Layer 2 of a small transformer language model trained on English Wikipedia (10 layers, counted from 0, width 128).
A neuron's activation on a vector x is ReLU(weights . x + bias), where the dot is the dot product.
The model reads these tokens: " For" "ce" " Ac" "adem" "y" " Pre" "p" "ar" "at" "ory" " School" " as" " a" " football" " rec" "ru" "it" " in" " "

The vector x that enters this layer's MLP at each token. A number n stands for n times 0.007.
0 " For": -22 -176 101 -162 35 -49 -99 -17 -95 -206 -362 -82 154 -23 -35 8 14 32 148 -176 -124 -132 -7 -118 -180 -120 45 321 -260 -46 55 21 -258 4 -6 61 6 -133 112 -44 189 -9 -188 50 -160 32 -13 -72 -123 -31 67 168 259 78 -99 -65 72 -194 393 -91 194 -68 -124 -199 -24 -67 72 150 -74 24 130 -47 155 -43 47 -163 87 81 115 -44 -39 -177 114 213 10 -101 10 77 31 31 176 42 -63 194 139 -22 -52 21 0 -194 -20 -77 5 -113 128 -123 256 62 147 163 82 134 -123 75 50 -87 -47 189 187 -120 -12 121 65 -107 -38 -33 -201 47
1 "ce": -262 -31 129 -185 -70 -83 -122 9 6 -264 -366 -142 208 63 -33 43 109 208 262 -72 -150 -54 55 -55 -57 29 63 215 -350 -47 41 144 -203 48 94 -53 -34 -106 200 -157 54 -111 26 142 -172 -62 41 -117 -145 -101 -43 34 264 115 -107 -4 139 -42 287 -47 149 -26 -176 -281 -107 -40 40 112 -104 -157 54 -152 27 11 92 -160 17 275 91 42 -59 -141 124 187 -88 80 -4 82 1 -42 118 92 -36 149 19 52 -1 14 -51 -183 -105 -38 -9 -86 144 -167 228 66 222 13 160 122 -214 32 75 -163 27 219 205 -123 -18 189 136 -26 -119 -309 -132 96
2 " Ac": -103 -81 232 -305 4 -23 -36 118 -67 -329 -354 20 144 -55 -51 92 130 236 86 -118 -114 -78 99 -114 -140 -105 117 266 -264 -55 158 161 -233 -7 101 -13 25 -110 292 -136 128 -79 -194 36 -194 -50 -16 -74 -137 -40 41 46 202 108 -68 -46 -44 -70 265 -42 226 -188 -117 -231 5 -26 28 168 -170 91 171 -15 55 45 40 -100 34 224 -116 -115 -71 -66 217 158 -42 -37 -7 157 14 -23 28 16 -52 106 68 -31 -119 7 -58 -127 -147 2 3 -126 186 -239 162 126 95 126 -12 120 -169 120 189 -161 -130 255 284 -78 76 167 -23 30 -143 -21 -191 0
3 "adem": -21 -163 68 -20 59 12 -100 52 -63 -395 -409 -44 123 -51 -13 136 73 314 169 -122 -209 73 63 -170 -192 -153 81 282 -329 14 98 188 -213 -29 80 13 107 3 115 -130 167 -88 -55 29 -138 -54 81 -124 -187 -116 -25 56 244 103 -172 23 -39 -6 200 93 219 -25 -92 -232 10 98 59 91 -81 6 152 -202 107 110 -51 -13 50 108 -49 -43 -55 -44 104 176 -254 64 -22 49 35 -99 92 -7 -23 39 16 -100 -163 12 -124 -137 -24 7 -103 -203 185 -203 154 10 210 5 119 174 -22 169 201 -154 -94 186 335 -35 31 197 60 119 -181 -100 -220 -11
4 "y": -163 -118 169 -69 -21 -85 -92 8 39 -378 -404 -96 216 -21 8 84 96 69 278 -158 -145 -106 35 4 -128 -89 -30 321 -287 -60 69 195 -91 -95 40 -44 8 -116 234 -122 214 -160 -9 117 -128 -92 128 -161 -83 -95 57 49 237 92 -43 -72 101 -75 321 16 140 -103 -110 -281 13 53 -37 26 -203 -42 77 -41 135 88 -29 -182 36 167 53 -99 -51 36 164 190 -113 -33 61 93 -3 41 26 5 -9 109 59 -23 -91 -33 -71 -130 -102 -62 -161 -60 112 -144 176 14 137 82 162 45 -173 65 93 -133 -257 205 386 35 105 241 74 20 -178 -205 -113 -44
5 " Pre": -228 -102 171 -170 -42 -125 -33 1 -110 -347 -252 17 156 21 -131 16 174 -22 130 -138 -163 -20 56 -163 -200 -125 131 317 -255 -10 83 146 -177 103 45 50 -29 -116 165 -78 116 -140 -92 121 -204 -140 96 84 -201 -123 130 184 232 9 -128 -39 65 -49 279 -2 168 -220 -137 -218 -118 -50 4 60 -129 114 51 -69 19 78 127 12 -11 190 33 -76 -39 -188 99 214 -75 -68 58 117 54 -145 186 93 -36 61 85 -53 -14 -43 -79 -206 -22 -16 -153 -167 174 -114 227 108 122 24 110 155 -86 149 63 -193 0 340 269 -43 2 211 18 4 -74 -144 -156 126
6 "p": -125 -100 61 -170 -118 20 20 101 -17 -287 -477 56 175 -9 -104 -44 100 108 199 -143 -151 22 54 -105 -114 -79 38 200 -282 -117 17 206 -147 0 98 3 5 -97 54 -156 157 -85 -47 103 -215 -140 60 -90 -110 -106 69 52 211 68 -90 -32 47 -60 302 25 165 -120 -53 -219 9 125 -38 126 -54 36 15 -39 67 9 4 -41 98 288 -11 -59 99 -98 147 195 -190 129 31 45 -68 -256 53 15 -2 183 -35 -83 -112 -60 -47 -165 18 20 24 -273 128 -162 209 81 187 -41 178 162 -146 175 131 -59 -126 276 314 -22 -126 287 -25 -7 -159 -188 -101 121
7 "ar": -195 -89 82 -74 -135 -34 -166 -55 23 -245 -265 -81 268 34 -41 22 109 185 166 -125 -235 -52 33 20 -145 -43 -82 282 -299 13 48 317 -115 -39 16 -43 1 -124 174 -55 147 -186 -37 87 -80 -88 78 -136 -67 -98 24 37 238 50 -104 -150 35 -57 325 108 81 -201 -66 -240 -134 100 -16 -1 -122 37 41 -95 47 89 -22 -50 19 245 19 -63 43 -157 162 262 -79 -241 -27 86 99 -59 50 -92 -91 105 148 -47 -153 -49 -41 -80 -51 40 -61 -185 104 -197 229 17 166 37 135 163 -284 122 210 -133 -124 237 382 -21 85 191 53 19 -159 -108 -89 180
8 "at": -126 -129 162 -134 -78 -8 -52 8 69 -264 -357 -73 258 37 -82 29 110 178 211 -105 -266 -6 -2 0 -57 -168 82 331 -289 -35 72 295 -120 -131 108 5 -17 -42 238 -118 242 -176 -16 158 -93 -128 61 -124 -105 -120 -96 44 248 24 -109 39 -34 -4 305 111 159 -124 -98 -281 -107 47 7 29 -143 -48 26 -99 35 103 46 -75 46 202 -26 -96 -33 -107 134 196 -48 -91 17 52 -28 -88 65 -130 -27 192 -46 -53 -101 -76 -75 -92 -92 41 -104 -219 115 -212 188 -14 163 -27 105 155 -290 93 175 -99 -71 258 301 70 33 282 160 35 -187 -135 -86 44
9 "ory": -138 -105 58 -97 -48 -3 -45 -10 79 -393 -367 -33 156 -9 -19 94 118 169 221 -159 -123 -81 128 -103 -35 -31 70 329 -260 85 19 186 -56 -131 5 -41 12 -110 245 -111 144 -138 54 156 -177 -71 139 -222 -187 -67 12 160 178 50 -63 -68 19 -65 285 126 105 -100 -148 -277 -135 -44 37 17 -267 57 107 -146 55 26 -127 -19 43 208 -31 -46 -9 -168 96 192 -83 -95 40 99 -37 -9 49 64 -121 132 49 21 -167 -40 -56 -120 -105 -109 -112 -156 152 -159 218 99 174 74 181 33 -131 80 78 -137 -64 234 377 19 105 174 196 -37 -243 -228 -122 101
10 " School": -59 -58 222 -196 67 -18 -76 22 -34 -380 -267 8 117 -154 -8 109 158 251 158 -119 -50 -22 115 -128 -151 -91 161 336 -282 8 76 120 -141 -109 93 4 97 -42 198 -113 122 -22 -97 178 -260 -72 48 -132 -230 -145 -1 1 146 60 -105 -10 -4 -84 319 -58 258 -109 -74 -216 -74 -136 42 83 -170 95 28 -34 35 -1 -42 -24 -47 152 1 -85 -57 -34 120 231 -66 13 55 214 -65 -129 -25 49 -149 50 28 -40 -60 11 -98 -184 -84 -104 -72 -148 174 -191 132 122 101 88 69 113 -162 150 91 -195 -92 261 354 51 107 284 61 107 -180 -106 -210 -17
11 " as": -258 -111 143 -131 -97 3 3 52 -8 -288 -329 -123 215 -37 -9 29 125 34 153 -164 -64 -178 -8 -158 -185 -58 78 457 -323 -42 4 272 -86 -83 71 33 118 -76 213 -155 185 -88 -169 17 -113 -84 24 41 -166 -159 112 33 112 57 14 16 -1 -184 286 -114 223 -184 -69 -265 -154 -36 99 122 -74 59 -19 48 10 -24 25 -97 40 268 86 -150 -115 -74 56 170 -6 20 -53 53 -33 52 62 95 -77 140 126 -40 -1 -49 87 -127 -43 -53 -78 -164 155 -160 158 72 100 122 45 108 -141 141 101 -122 -140 247 302 47 81 147 2 79 -97 -196 -184 246
12 " a": -235 -203 138 -134 -108 34 -66 106 18 -362 -323 -56 180 -111 19 50 90 110 111 -97 -140 7 -12 -202 -52 -75 145 443 -276 -21 12 293 -125 -112 122 44 178 -40 229 -144 182 -63 -127 -60 -254 -97 63 -41 -41 -32 216 84 172 64 -29 -48 78 -76 333 17 211 -121 -176 -238 2 -26 10 110 -14 9 17 13 36 -97 39 -83 -14 212 87 -104 18 -199 45 139 -96 37 40 62 -118 -117 113 10 -116 104 31 -94 -88 -36 -14 -166 -82 87 -72 -38 159 -174 179 95 54 200 -75 146 -204 105 76 -104 -142 174 351 -14 2 225 46 27 -27 -131 -187 -23
13 " football": -174 -204 101 13 14 5 -119 87 -105 -246 -346 -11 90 -127 17 -2 167 271 197 -71 -34 -6 37 -119 -185 -49 121 328 -267 22 68 174 -205 -1 31 -21 96 -42 49 -187 234 -64 -15 203 -294 -36 34 -101 -184 -101 1 112 186 -20 -85 73 59 -153 304 -3 194 -125 -18 -242 -33 -27 -15 42 -20 18 21 66 3 -73 -76 -41 -19 204 47 -76 14 -171 74 152 -75 161 -43 63 -10 -216 186 22 -96 76 -27 10 -126 39 -25 -180 -90 -9 -121 -70 97 -178 186 -12 33 176 63 237 -160 150 35 -263 -74 224 463 -56 100 239 -48 88 -84 -11 -212 59
14 " rec": -203 -189 53 -238 -49 30 0 93 -68 -251 -354 -88 124 -73 96 40 159 96 257 -120 -31 -58 -19 -38 -234 -98 225 316 -230 35 90 269 -42 -54 145 13 77 -79 176 -97 56 -138 -176 75 -256 -56 17 16 -94 -138 -47 123 207 -4 -10 -10 -6 -265 268 -6 184 -173 -5 -210 -25 -4 -70 82 -94 87 -31 122 -61 38 97 -78 85 109 8 -156 -64 2 165 172 15 -38 -34 15 -40 -111 115 -100 -82 70 57 -58 -67 1 -46 -105 -108 5 -144 -154 132 -159 233 178 119 146 -13 216 -185 147 8 -105 -147 310 281 -79 -5 202 60 -4 10 -110 -251 218
15 "ru": -178 -53 137 -163 -133 39 -82 -45 -47 -303 -377 -104 164 37 -48 44 119 279 206 -69 -181 -45 124 -19 -159 -102 200 236 -210 93 1 273 -24 -96 81 -83 56 -78 15 -174 199 -164 -90 101 -179 -76 49 -124 -119 -17 146 123 220 21 -57 -91 79 -141 238 -11 196 -5 -68 -292 -216 51 -16 -12 46 36 -38 -110 59 98 39 47 -17 159 153 -163 4 -43 208 160 -124 29 22 25 -32 -77 36 -16 -69 149 182 -104 -30 -99 -48 -244 -84 28 -78 -91 149 -109 300 193 124 14 58 58 -340 30 67 -194 -197 304 321 -104 19 58 42 24 -149 -24 -139 105
16 "it": -193 -163 38 -185 -38 71 -116 -13 -35 -302 -341 -93 135 14 -43 -31 36 273 223 -98 -192 -169 90 -126 -109 -213 -19 284 -291 23 16 381 -89 -83 106 31 48 -1 256 -266 241 -112 62 56 -155 -68 48 -164 -58 -43 114 92 174 -37 -23 16 -17 -98 288 46 281 -4 -64 -245 -110 91 22 -32 8 24 70 -180 17 -1 -25 -51 113 158 6 -42 90 -113 147 221 -100 -48 5 103 -105 -147 45 -65 -69 146 7 -92 -196 -106 6 -107 -48 110 -76 -76 114 -150 179 88 101 134 81 162 -312 75 48 -62 -95 294 333 17 54 167 112 -94 -116 -111 -146 113
17 " in": -253 -120 59 -120 51 38 -37 29 -39 -315 -310 -82 295 -122 48 -6 133 63 166 -37 -111 1 -88 -134 -119 -114 22 421 -235 -4 -19 294 -56 -93 13 3 40 -49 117 -94 227 -73 -147 -11 -203 4 97 -7 -83 -102 127 46 139 -25 -117 -3 -37 -167 330 -20 239 -110 -125 -217 0 2 -45 72 -18 126 1 71 52 -33 98 -42 73 305 55 -78 -63 -157 66 170 -63 -39 -59 70 -75 -134 38 -15 -63 129 15 -45 -120 -120 -36 -208 -83 -143 -42 -148 58 -165 212 86 118 138 -12 193 -283 171 78 -93 -180 340 271 -30 62 257 83 34 -22 -92 -179 226
18 " ": -197 -133 104 -213 -103 57 58 66 -57 -274 -287 -54 204 -164 -41 -49 156 69 160 -74 -117 1 -30 -146 0 -22 226 236 -209 -104 21 330 -98 -177 102 9 -48 -97 178 -113 204 -78 -99 42 -150 -9 -12 -91 -202 -99 111 156 198 15 -32 -76 27 -192 364 9 179 -109 -134 -233 -53 53 -24 92 -79 45 23 -72 6 56 59 1 69 254 132 -111 -10 -171 107 184 -151 72 -49 25 -96 -210 126 -49 45 46 34 -185 -160 4 42 -213 -27 -59 -157 -62 46 -63 221 21 99 98 -51 209 -125 139 120 -148 -104 307 350 -144 53 337 29 0 -52 -145 -90 122

Each question shows the input weights of one neuron of the MLP. A number n stands for n times 0.0031.

n232 (bias -0.050): -17 97 67 24 52 -38 -26 -175 -9 5 -33 53 49 -43 -23 97 217 -45 -24 79 5 116 -107 -70 -35 -91 82 -97 20 88 56 -92 -143 -33 138 37 -64 151 -9 43 24 -48 -98 -4 86 2 14 -33 64 -82 -113 -26 177 -72 80 -27 23 -122 -270 -2 71 -113 -28 8 153 78 100 22 64 32 -99 53 174 -126 16 -46 37 89 -132 -20 82 -105 5 20 0 -18 -70 49 46 -40 79 -53 44 -77 130 -112 167 -39 12 -36 -31 -80 28 18 -33 32 133 -2 80 7 -121 -28 98 -27 39 -34 -15 -26 -43 21 17 67 0 -70 0 -78 48 -42
It fires most on token 5 " Pre"

n35 (bias -0.012): 118 -237 9 -103 -173 -65 31 30 11 -28 -42 91 36 -37 13 -40 -215 -93 -53 9 -49 -83 -106 -8 0 113 -31 -91 23 131 -61 -90 -126 18 -107 41 -17 -9 5 -107 -53 21 -58 -81 -100 -72 -16 -94 46 -11 91 -151 -42 119 36 -64 5 6 37 -60 -14 -14 8 146 14 162 -275 225 85 114 11 38 -57 124 -81 94 -61 67 142 -38 116 53 -23 57 -119 -54 110 -190 28 92 -40 -6 -61 -81 -39 -3 21 5 -74 142 57 -170 -28 -228 99 75 115 54 171 47 29 15 131 180 54 32 -34 -130 17 70 -113 69 -5 30 132 -37 133 -137
On which token does it fire most, and how strongly? 6 "p", at about 2.7

n500 (bias -0.006): 128 31 -121 -86 -26 152 116 3 -113 -183 -97 18 69 9 -146 -89 68 -66 -66 149 -102 42 -68 76 -49 35 -49 86 97 61 117 0 93 128 40 51 122 12 79 56 110 -105 68 -36 -146 -156 -88 112 87 -87 34 -34 31 -172 -53 -17 109 30 -159 -48 -140 96 -160 -81 -14 140 -59 -86 47 82 29 -37 -140 -40 -161 0 147 118 44 -178 32 37 93 87 15 -160 9 -61 83 -93 78 98 -69 48 0 66 49 109 -97 142 -15 -104 -34 -42 -29 -69 -41 -232 169 -70 -97 -24 177 3 -14 334 149 -27 -21 64 -94 -69 6 -115 11 5 -18 -52
It fires most on token 6 "p"

n116 (bias -0.017): -33 -86 9 -17 -105 -58 69 27 120 77 52 108 33 -98 -181 -153 13 46 170 28 12 142 29 17 -105 -34 -132 24 -22 -124 -16 62 -3 -11 -10 38 -82 3 99 176 -83 -25 -131 -122 -64 51 234 12 -26 -63 -6 -125 -58 53 26 -3 169 84 -147 -120 67 81 -48 -155 24 -27 129 -22 -122 76 79 -150 -36 248 -6 -105 -57 -117 40 101 135 113 -131 123 199 -91 -154 27 -182 -9 38 -127 126 -94 12 -102 -62 -41 74 -74 -111 79 -80 137 -15 241 128 56 6 -157 -3 173 107 40 50 -109 22 39 12 -24 16 -150 -106 117 266 -63 24 30
Its three highest activations, in order, are on tokens 18 " ", 5 " Pre", 7 "ar"

n37 (bias 0.007): -3 -24 173 183 -41 92 -88 -126 40 67 124 141 65 -35 55 -178 64 -30 -9 43 15 -52 12 -100 -75 73 -22 -124 33 -147 -75 34 -17 -268 -140 -18 126 -81 -32 160 68 283 -3 83 -61 38 -3 -70 -49 6 130 25 10 131 -3 -82 -30 -97 -35 -205 -129 -22 43 57 103 -123 166 -3 102 -135 63 -187 -54 75 -186 -115 94 -90 -10 24 -103 6 -78 -30 -42 -55 -141 -57 -158 53 -181 145 56 55 -13 -84 0 -20 31 -134 -55 30 -17 48 6 192 111 -103 -9 35 -195 32 164 164 192 110 158 101 141 -16 -150 167 55 44 87 -24 -32 -211
On which token does it fire most, and how strongly? 18 " ", at about 1.5

n85 (bias -0.002): 91 62 -183 16 -51 -61 -245 146 178 86 138 -48 -13 -10 -88 -6 102 -94 123 -32 -119 -52 26 -70 -247 -152 179 -20 307 -68 18 -150 127 -219 -220 -27 160 -120 -251 -149 22 120 0 48 -102 41 -47 117 -23 183 72 -167 -120 204 -29 -225 -59 -200 0 -66 -31 179 30 -123 205 -187 10 45 41 85 184 50 146 87 -33 19 44 -28 42 -55 45 -9 157 0 107 -59 -18 85 -215 112 46 -31 -3 -3 -37 3 6 -220 -126 48 52 66 -173 42 24 21 -130 198 -3 88 129 -122 -18 -10 -119 -133 16 121 -38 45 11 -72 23 -47 0 122 -110 -17
It fires most on token 15 "ru"

n181 (bias -0.005): 15 45 208 3 10 0 148 -177 20 -37 -7 99 -76 -248 -6 -112 4 77 -55 -147 -49 48 -225 63 10 265 -157 -63 105 -29 -156 39 -118 -116 -189 89 -64 36 16 0 -123 -19 19 -32 16 0 95 -17 149 -87 74 79 11 143 57 -3 -168 -21 7 -91 -20 80 -50 -151 60 84 -3 -65 -58 133 -67 79 115 172 -117 -63 -160 43 150 35 -88 18 0 -36 228 -211 64 -3 73 199 74 34 50 -58 13 -80 -84 -159 230 252 34 110 -143 -103 105 69 -24 127 34 37 -128 -244 56 -76 -94 -14 162 117 181 61 -119 -68 -134 -13 146 -124 -312 -83
On which token does it fire most, and how strongly? 11 " as", at about 0.69

n270 (bias 0.021): -23 -81 66 -58 -248 65 11 -17 162 -141 0 -86 67 72 -25 -135 -30 84 -23 -56 77 23 82 58 -11 -120 82 -47 -79 151 -32 -30 -90 -16 -102 -69 76 136 -72 106 45 18 -59 -170 -27 68 -53 -17 63 11 182 156 170 90 78 -84 -57 50 -43 -115 144 -87 33 -36 -78 96 -112 -75 89 -53 -14 -14 -158 -187 -165 64 -17 -128 176 -65 222 82 -84 -18 175 -41 -33 147 -75 72 -3 -38 -120 -126 31 56 124 34 -83 115 52 38 -10 -14 86 -91 -54 95 -85 73 54 68 127 40 -41 189 29 -3 -184 -9 -226 3 75 6 98 83 -83 42
Its three highest activations, in order, are on tokens 12 " a", 15 "ru", 14 " rec"

n372 (bias -0.004): -187 -125 -81 15 24 -72 21 -3 18 11 3 -117 0 183 -67 -148 191 -71 -12 103 -78 60 93 -12 -3 -54 29 -42 42 -48 22 -5 29 32 -57 29 136 171 15 69 161 -72 -55 100 51 19 50 -41 46 -72 -118 -21 166 -15 48 -146 59 8 16 -54 -35 213 -68 -77 -45 -43 -106 -49 -35 -8 -19 107 -3 -95 -8 -107 -56 -99 0 66 -12 73 -55 -71 -114 167 -34 27 66 73 67 291 82 -165 112 61 65 -136 99 179 82 67 107 -15 -105 -66 43 -182 -67 53 -18 2 -104 -5 -3 57 -15 10 -16 188 -139 -61 156 -48 -87 -3 16 -8
On which two tokens does it fire most, strongest first? 1 "ce", 4 "y"

n216 (bias -0.018): -80 -74 79 -6 -94 -169 13 16 35 7 69 43 48 -98 37 -59 177 154 82 101 -300 -80 -9 -9 155 43 -116 -112 -165 56 104 -67 86 82 76 -152 -75 -177 -33 15 141 96 82 3 75 26 -210 108 187 -39 44 6 87 39 -79 37 172 -160 10 -47 -55 203 0 152 -80 -75 -118 -112 -52 51 42 -3 -73 74 -157 67 0 33 191 28 110 168 150 -62 85 -144 45 -42 -38 -202 103 142 48 47 6 227 -151 6 -203 76 80 -53 -32 -178 -102 10 -147 222 -81 -103 0 45 126 187 -91 -70 -27 41 -152 -131 -20 -187 98 -3 166 -31 -66 -61
On which token does it fire most, and how strongly? 1 "ce", at about 0.42

n80 (bias -0.083): 29 107 70 77 3 248 86 -62 -17 -26 -81 99 130 -75 -22 -63 120 -25 -115 -102 -120 23 -159 -3 46 -6 40 -110 9 93 -24 -45 -117 -64 61 -84 57 28 174 74 -192 138 -30 27 111 -91 -110 241 -17 -92 -226 20 -108 97 287 -96 -28 -12 64 -17 118 -51 -68 144 -37 -293 -189 47 107 9 -34 -87 -6 25 111 11 -97 5 50 -66 100 -60 -3 211 145 -69 61 37 -48 27 72 -29 85 64 -75 48 -43 -175 56 -175 6 22 21 -28 -70 -50 52 73 -124 117 3 -21 33 -133 25 -50 -35 -63 -108 -95 -98 -16 -31 85 -3 -19 -49 -76
On which token does it fire most, and how strongly? 2 " Ac", at about 0.33

n334 (bias -0.051): 70 47 168 55 -125 -30 115 -71 80 124 -7 -60 260 40 95 -22 184 72 90 127 -126 85 -90 52 -16 -204 -62 29 196 -50 38 -162 -66 -102 49 3 -208 60 -102 60 125 -49 -137 115 -29 10 -100 13 286 -36 -171 -124 142 72 -84 -89 13 218 -17 -103 205 13 7 -215 -91 13 27 -94 120 -21 13 -87 -259 130 -22 74 -184 92 77 -28 155 60 -24 -7 -20 198 11 -218 -94 68 3 -229 -72 19 -63 238 117 78 -97 64 -125 -13 69 146 -114 181 3 -74 33 -59 -35 9 -15 53 19 -108 -107 54 -225 133 -93 -3 87 -29 -26 -37 10 153
It fires most on token 8 "at"

n166 (bias -0.003): 39 133 -197 103 54 21 106 -172 -29 3 -70 104 -125 70 256 29 -16 -196 93 -126 -41 -152 26 31 -12 -6 -30 59 145 -14 -22 -92 213 -6 103 -174 36 23 -54 -3 -154 -229 17 80 -87 78 -80 40 73 94 81 -9 58 23 87 -3 125 150 83 29 142 144 -36 -129 -89 145 -25 -43 -73 25 94 -18 -32 15 -299 -28 114 -47 40 -32 -92 11 56 -74 -43 -88 161 103 -27 0 -116 31 -3 -12 -169 -21 8 157 -165 -55 -117 -102 91 -87 -125 269 40 37 -6 105 -12 28 184 74 -149 -87 -126 100 -6 -113 44 -3 12 -6 -42 -63 -64 -77
It fires most on token 9 "ory"

n119 (bias 0.030): 36 3 10 148 -13 33 203 -131 -54 -113 10 176 -39 -7 -174 34 -70 50 -89 24 -22 27 -121 52 -222 189 -179 52 272 -147 -41 -42 -87 52 -115 -51 -43 196 150 19 -6 94 -126 -98 -161 -107 -19 80 60 -43 -16 113 207 107 209 -3 60 -78 -123 -13 0 16 113 -231 -129 43 50 -203 17 -113 -72 -188 46 197 191 -9 -29 -12 -30 104 -97 226 -121 -49 -103 95 -105 -16 -126 -43 -25 104 -16 35 -88 49 52 66 45 -146 -80 19 101 -25 -262 -10 -69 -57 115 10 -109 18 92 49 209 57 128 114 0 -145 248 -63 58 -32 -48 149 -66 87
It fires most on token 3 "adem"

n212 (bias -0.016): 75 -30 -277 -46 172 129 22 0 61 350 117 -51 -117 -86 39 -18 171 134 -259 -92 92 10 177 -12 -22 -83 31 6 0 90 104 -147 159 -94 156 -80 -31 44 -47 3 -12 -29 0 -68 -88 -119 37 -3 75 16 148 9 24 82 -120 126 42 -184 114 12 -72 -134 -145 -137 37 -9 175 -10 60 105 -123 -83 -215 -121 -146 6 140 -12 -42 27 -31 -57 55 -214 19 -18 -77 85 -105 -24 21 -54 109 94 69 -109 6 -23 -40 -95 125 103 34 57 16 -217 161 16 129 -62 98 63 113 68 15 -116 12 -135 -22 63 98 -6 -18 140 -53 199 -44 -194
It fires most on token 13 " football"

n321 (bias 0.017): 105 72 3 13 108 62 -22 -33 -60 85 23 45 99 -73 -153 -88 30 11 -28 -114 14 -86 100 130 -120 -173 8 -71 180 -37 171 -52 37 -24 95 -68 20 -149 89 206 113 -101 -21 97 -183 -81 -205 130 3 11 40 -137 -186 82 89 -134 159 127 -82 22 78 103 -44 -146 -19 -22 -42 26 42 87 -39 -109 138 88 27 89 -25 54 23 16 177 -99 -78 -45 17 -40 -48 28 118 61 -107 -177 19 192 87 -86 -34 76 60 -20 -60 -124 10 51 -130 52 -121 14 -104 6 186 15 5 -58 -73 -11 -44 26 -11 45 -102 82 3 94 -207 -37 -71 93
On which token does it fire most, and how strongly? 15 "ru", at about 1

n267 (bias 0.008): 133 73 -72 -46 44 -71 -38 90 52 159 69 -78 61 -48 -88 -20 -253 -68 -153 -62 -9 -36 75 -22 -124 -27 -9 90 -83 -23 202 14 -274 -22 -31 -110 198 70 -138 28 -73 74 -39 -97 151 32 -99 108 219 -95 -43 -6 -244 -61 129 -190 -134 95 78 -52 36 -153 61 -41 -67 -83 -75 -81 84 -34 33 0 -184 120 -3 58 -209 71 -84 119 -16 -62 -3 101 135 3 0 -148 67 95 99 48 -53 177 -21 41 -99 19 104 -6 12 -100 97 216 141 -21 122 -51 74 56 -48 16 -60 20 -72 88 -110 51 0 -27 166 -27 142 -9 -73 -39 87 15
On which two tokens does it fire most, strongest first? 0 " For", 11 " as"

n488 (bias 0.009): 100 -33 120 77 -22 16 -68 -27 -15 -154 22 -63 186 -94 -164 50 -33 92 -20 -175 88 -57 0 113 -34 38 182 -79 126 -27 -222 103 -3 107 53 -18 112 116 -26 62 -50 -103 -29 -169 30 -96 -110 16 3 -37 45 79 60 58 109 -74 18 -122 -19 -87 -28 -56 -141 245 175 -84 44 104 31 -133 -81 -85 -170 104 96 -9 65 118 47 -18 237 -132 -220 149 -16 33 -69 -99 3 23 125 79 15 -18 -59 187 -55 116 94 189 -82 147 25 -42 9 -22 128 -146 22 -179 -15 -191 82 -108 51 -80 -130 -94 -174 97 -58 -91 70 -31 -40 -26 -254 -195
It fires most on token 12 " a"

n356 (bias -0.045): 25 -138 -74 -37 29 49 -89 -3 -36 96 5 -41 -122 -11 -36 -67 132 10 2 -62 -71 52 23 -10 -11 74 -43 53 61 62 133 50 -36 131 66 76 24 -26 35 98 -15 10 -157 -187 -5 -27 -63 46 52 43 155 -143 144 -35 3 -44 -80 -144 16 -89 -81 19 0 98 3 -94 -109 63 111 171 89 -168 -72 58 5 123 -112 -42 -153 -46 94 44 -157 -40 253 -184 17 183 48 94 -90 -214 -11 -26 89 -146 -25 -110 -39 -14 25 23 41 41 109 17 146 25 67 43 -128 -119 81 132 96 17 125 25 52 -168 0 -86 -94 27 74 -71 71 -26
Its three highest activations, in order, are on tokens 2 " Ac", 0 " For", 14 " rec"

n101 (bias -0.042): 167 -35 92 278 130 97 26 -11 -116 46 -89 -38 -48 135 -148 3 -18 257 8 -110 80 -73 -80 -233 28 -17 -40 -95 15 -19 56 -17 -6 43 -145 11 -37 30 -5 -14 99 -3 0 13 58 158 -11 -40 -52 -247 148 98 6 84 -67 68 27 -111 29 -30 23 167 -20 24 121 -28 -127 -69 9 -83 -28 53 -73 -70 -99 -67 110 -60 -29 -54 59 -18 23 -97 40 -3 -79 134 6 -19 55 67 -79 44 -60 -132 74 -145 175 127 122 -69 116 -3 101 38 -14 -122 -83 -139 106 18 58 -48 124 -58 8 18 -75 6 -298 21 -25 124 182 13 -63 -17
It fires most on token 3 "adem"

n467 (bias 0.015): 42 222 -75 142 -122 -83 89 138 -24 -193 -149 72 30 -56 219 -97 62 -41 53 122 -6 -213 -185 -51 119 -103 -18 -15 -41 -138 -44 -78 -37 -86 91 183 25 -177 69 -85 -14 -125 -3 161 106 82 135 -103 -12 -43 88 69 30 -154 -222 41 -3 114 -124 -48 18 58 -57 229 -30 15 -37 -118 -81 -10 261 72 -49 79 191 -46 85 68 -131 -47 57 -11 -91 -16 -193 -47 91 77 -18 75 209 47 -118 36 -126 209 -149 20 -12 40 28 95 50 -32 -43 111 -9 63 -163 21 105 -68 157 -38 -18 31 -9 45 -41 59 6 -141 -48 -6 42 -29 -47 106
On which token does it fire most, and how strongly? 9 "ory", at about 1.8

n39 (bias -0.016): 25 -144 -85 84 -3 -17 140 7 -130 65 64 -75 43 24 -71 176 -25 -22 79 206 -3 -62 -136 78 -107 31 67 -56 -174 16 73 -79 74 132 163 26 -74 158 -169 93 -145 -96 76 -28 52 87 -79 -17 -52 -254 16 -86 68 18 -207 84 178 107 169 84 23 223 -86 -43 264 107 -54 -17 132 -157 265 -20 11 89 -130 50 43 96 106 -173 -18 -12 -48 -25 -34 -32 18 20 -159 50 -71 3 -53 6 74 79 -112 -202 147 224 123 45 273 84 -129 59 145 -65 -312 -153 188 -6 -30 28 42 -27 -78 -3 75 -111 14 -15 -131 -96 66 -114 -95 -92
On which two tokens does it fire most, strongest first? 3 "adem", 1 "ce"

n38 (bias -0.078): 97 -50 25 32 168 70 -224 -106 173 -110 25 -110 -186 99 -149 -238 -26 90 -35 124 -55 -7 7 157 -150 39 209 -41 69 -10 -301 -281 -42 59 26 -55 -14 -135 -207 -87 -59 -19 -145 -36 108 94 -10 -7 -88 53 145 -35 86 -88 86 -151 3 -112 223 -167 95 -35 3 0 90 42 -18 -64 149 -164 130 -24 101 93 -65 16 223 -227 -36 60 38 57 -256 142 128 51 37 39 59 165 77 -18 -111 149 -25 -232 -59 -150 -116 -64 7 -125 -41 -27 -121 -25 60 61 70 73 23 -13 34 17 -102 298 182 141 -196 127 102 -100 79 -149 0 123 -14 -21
It fires most on token 0 " For"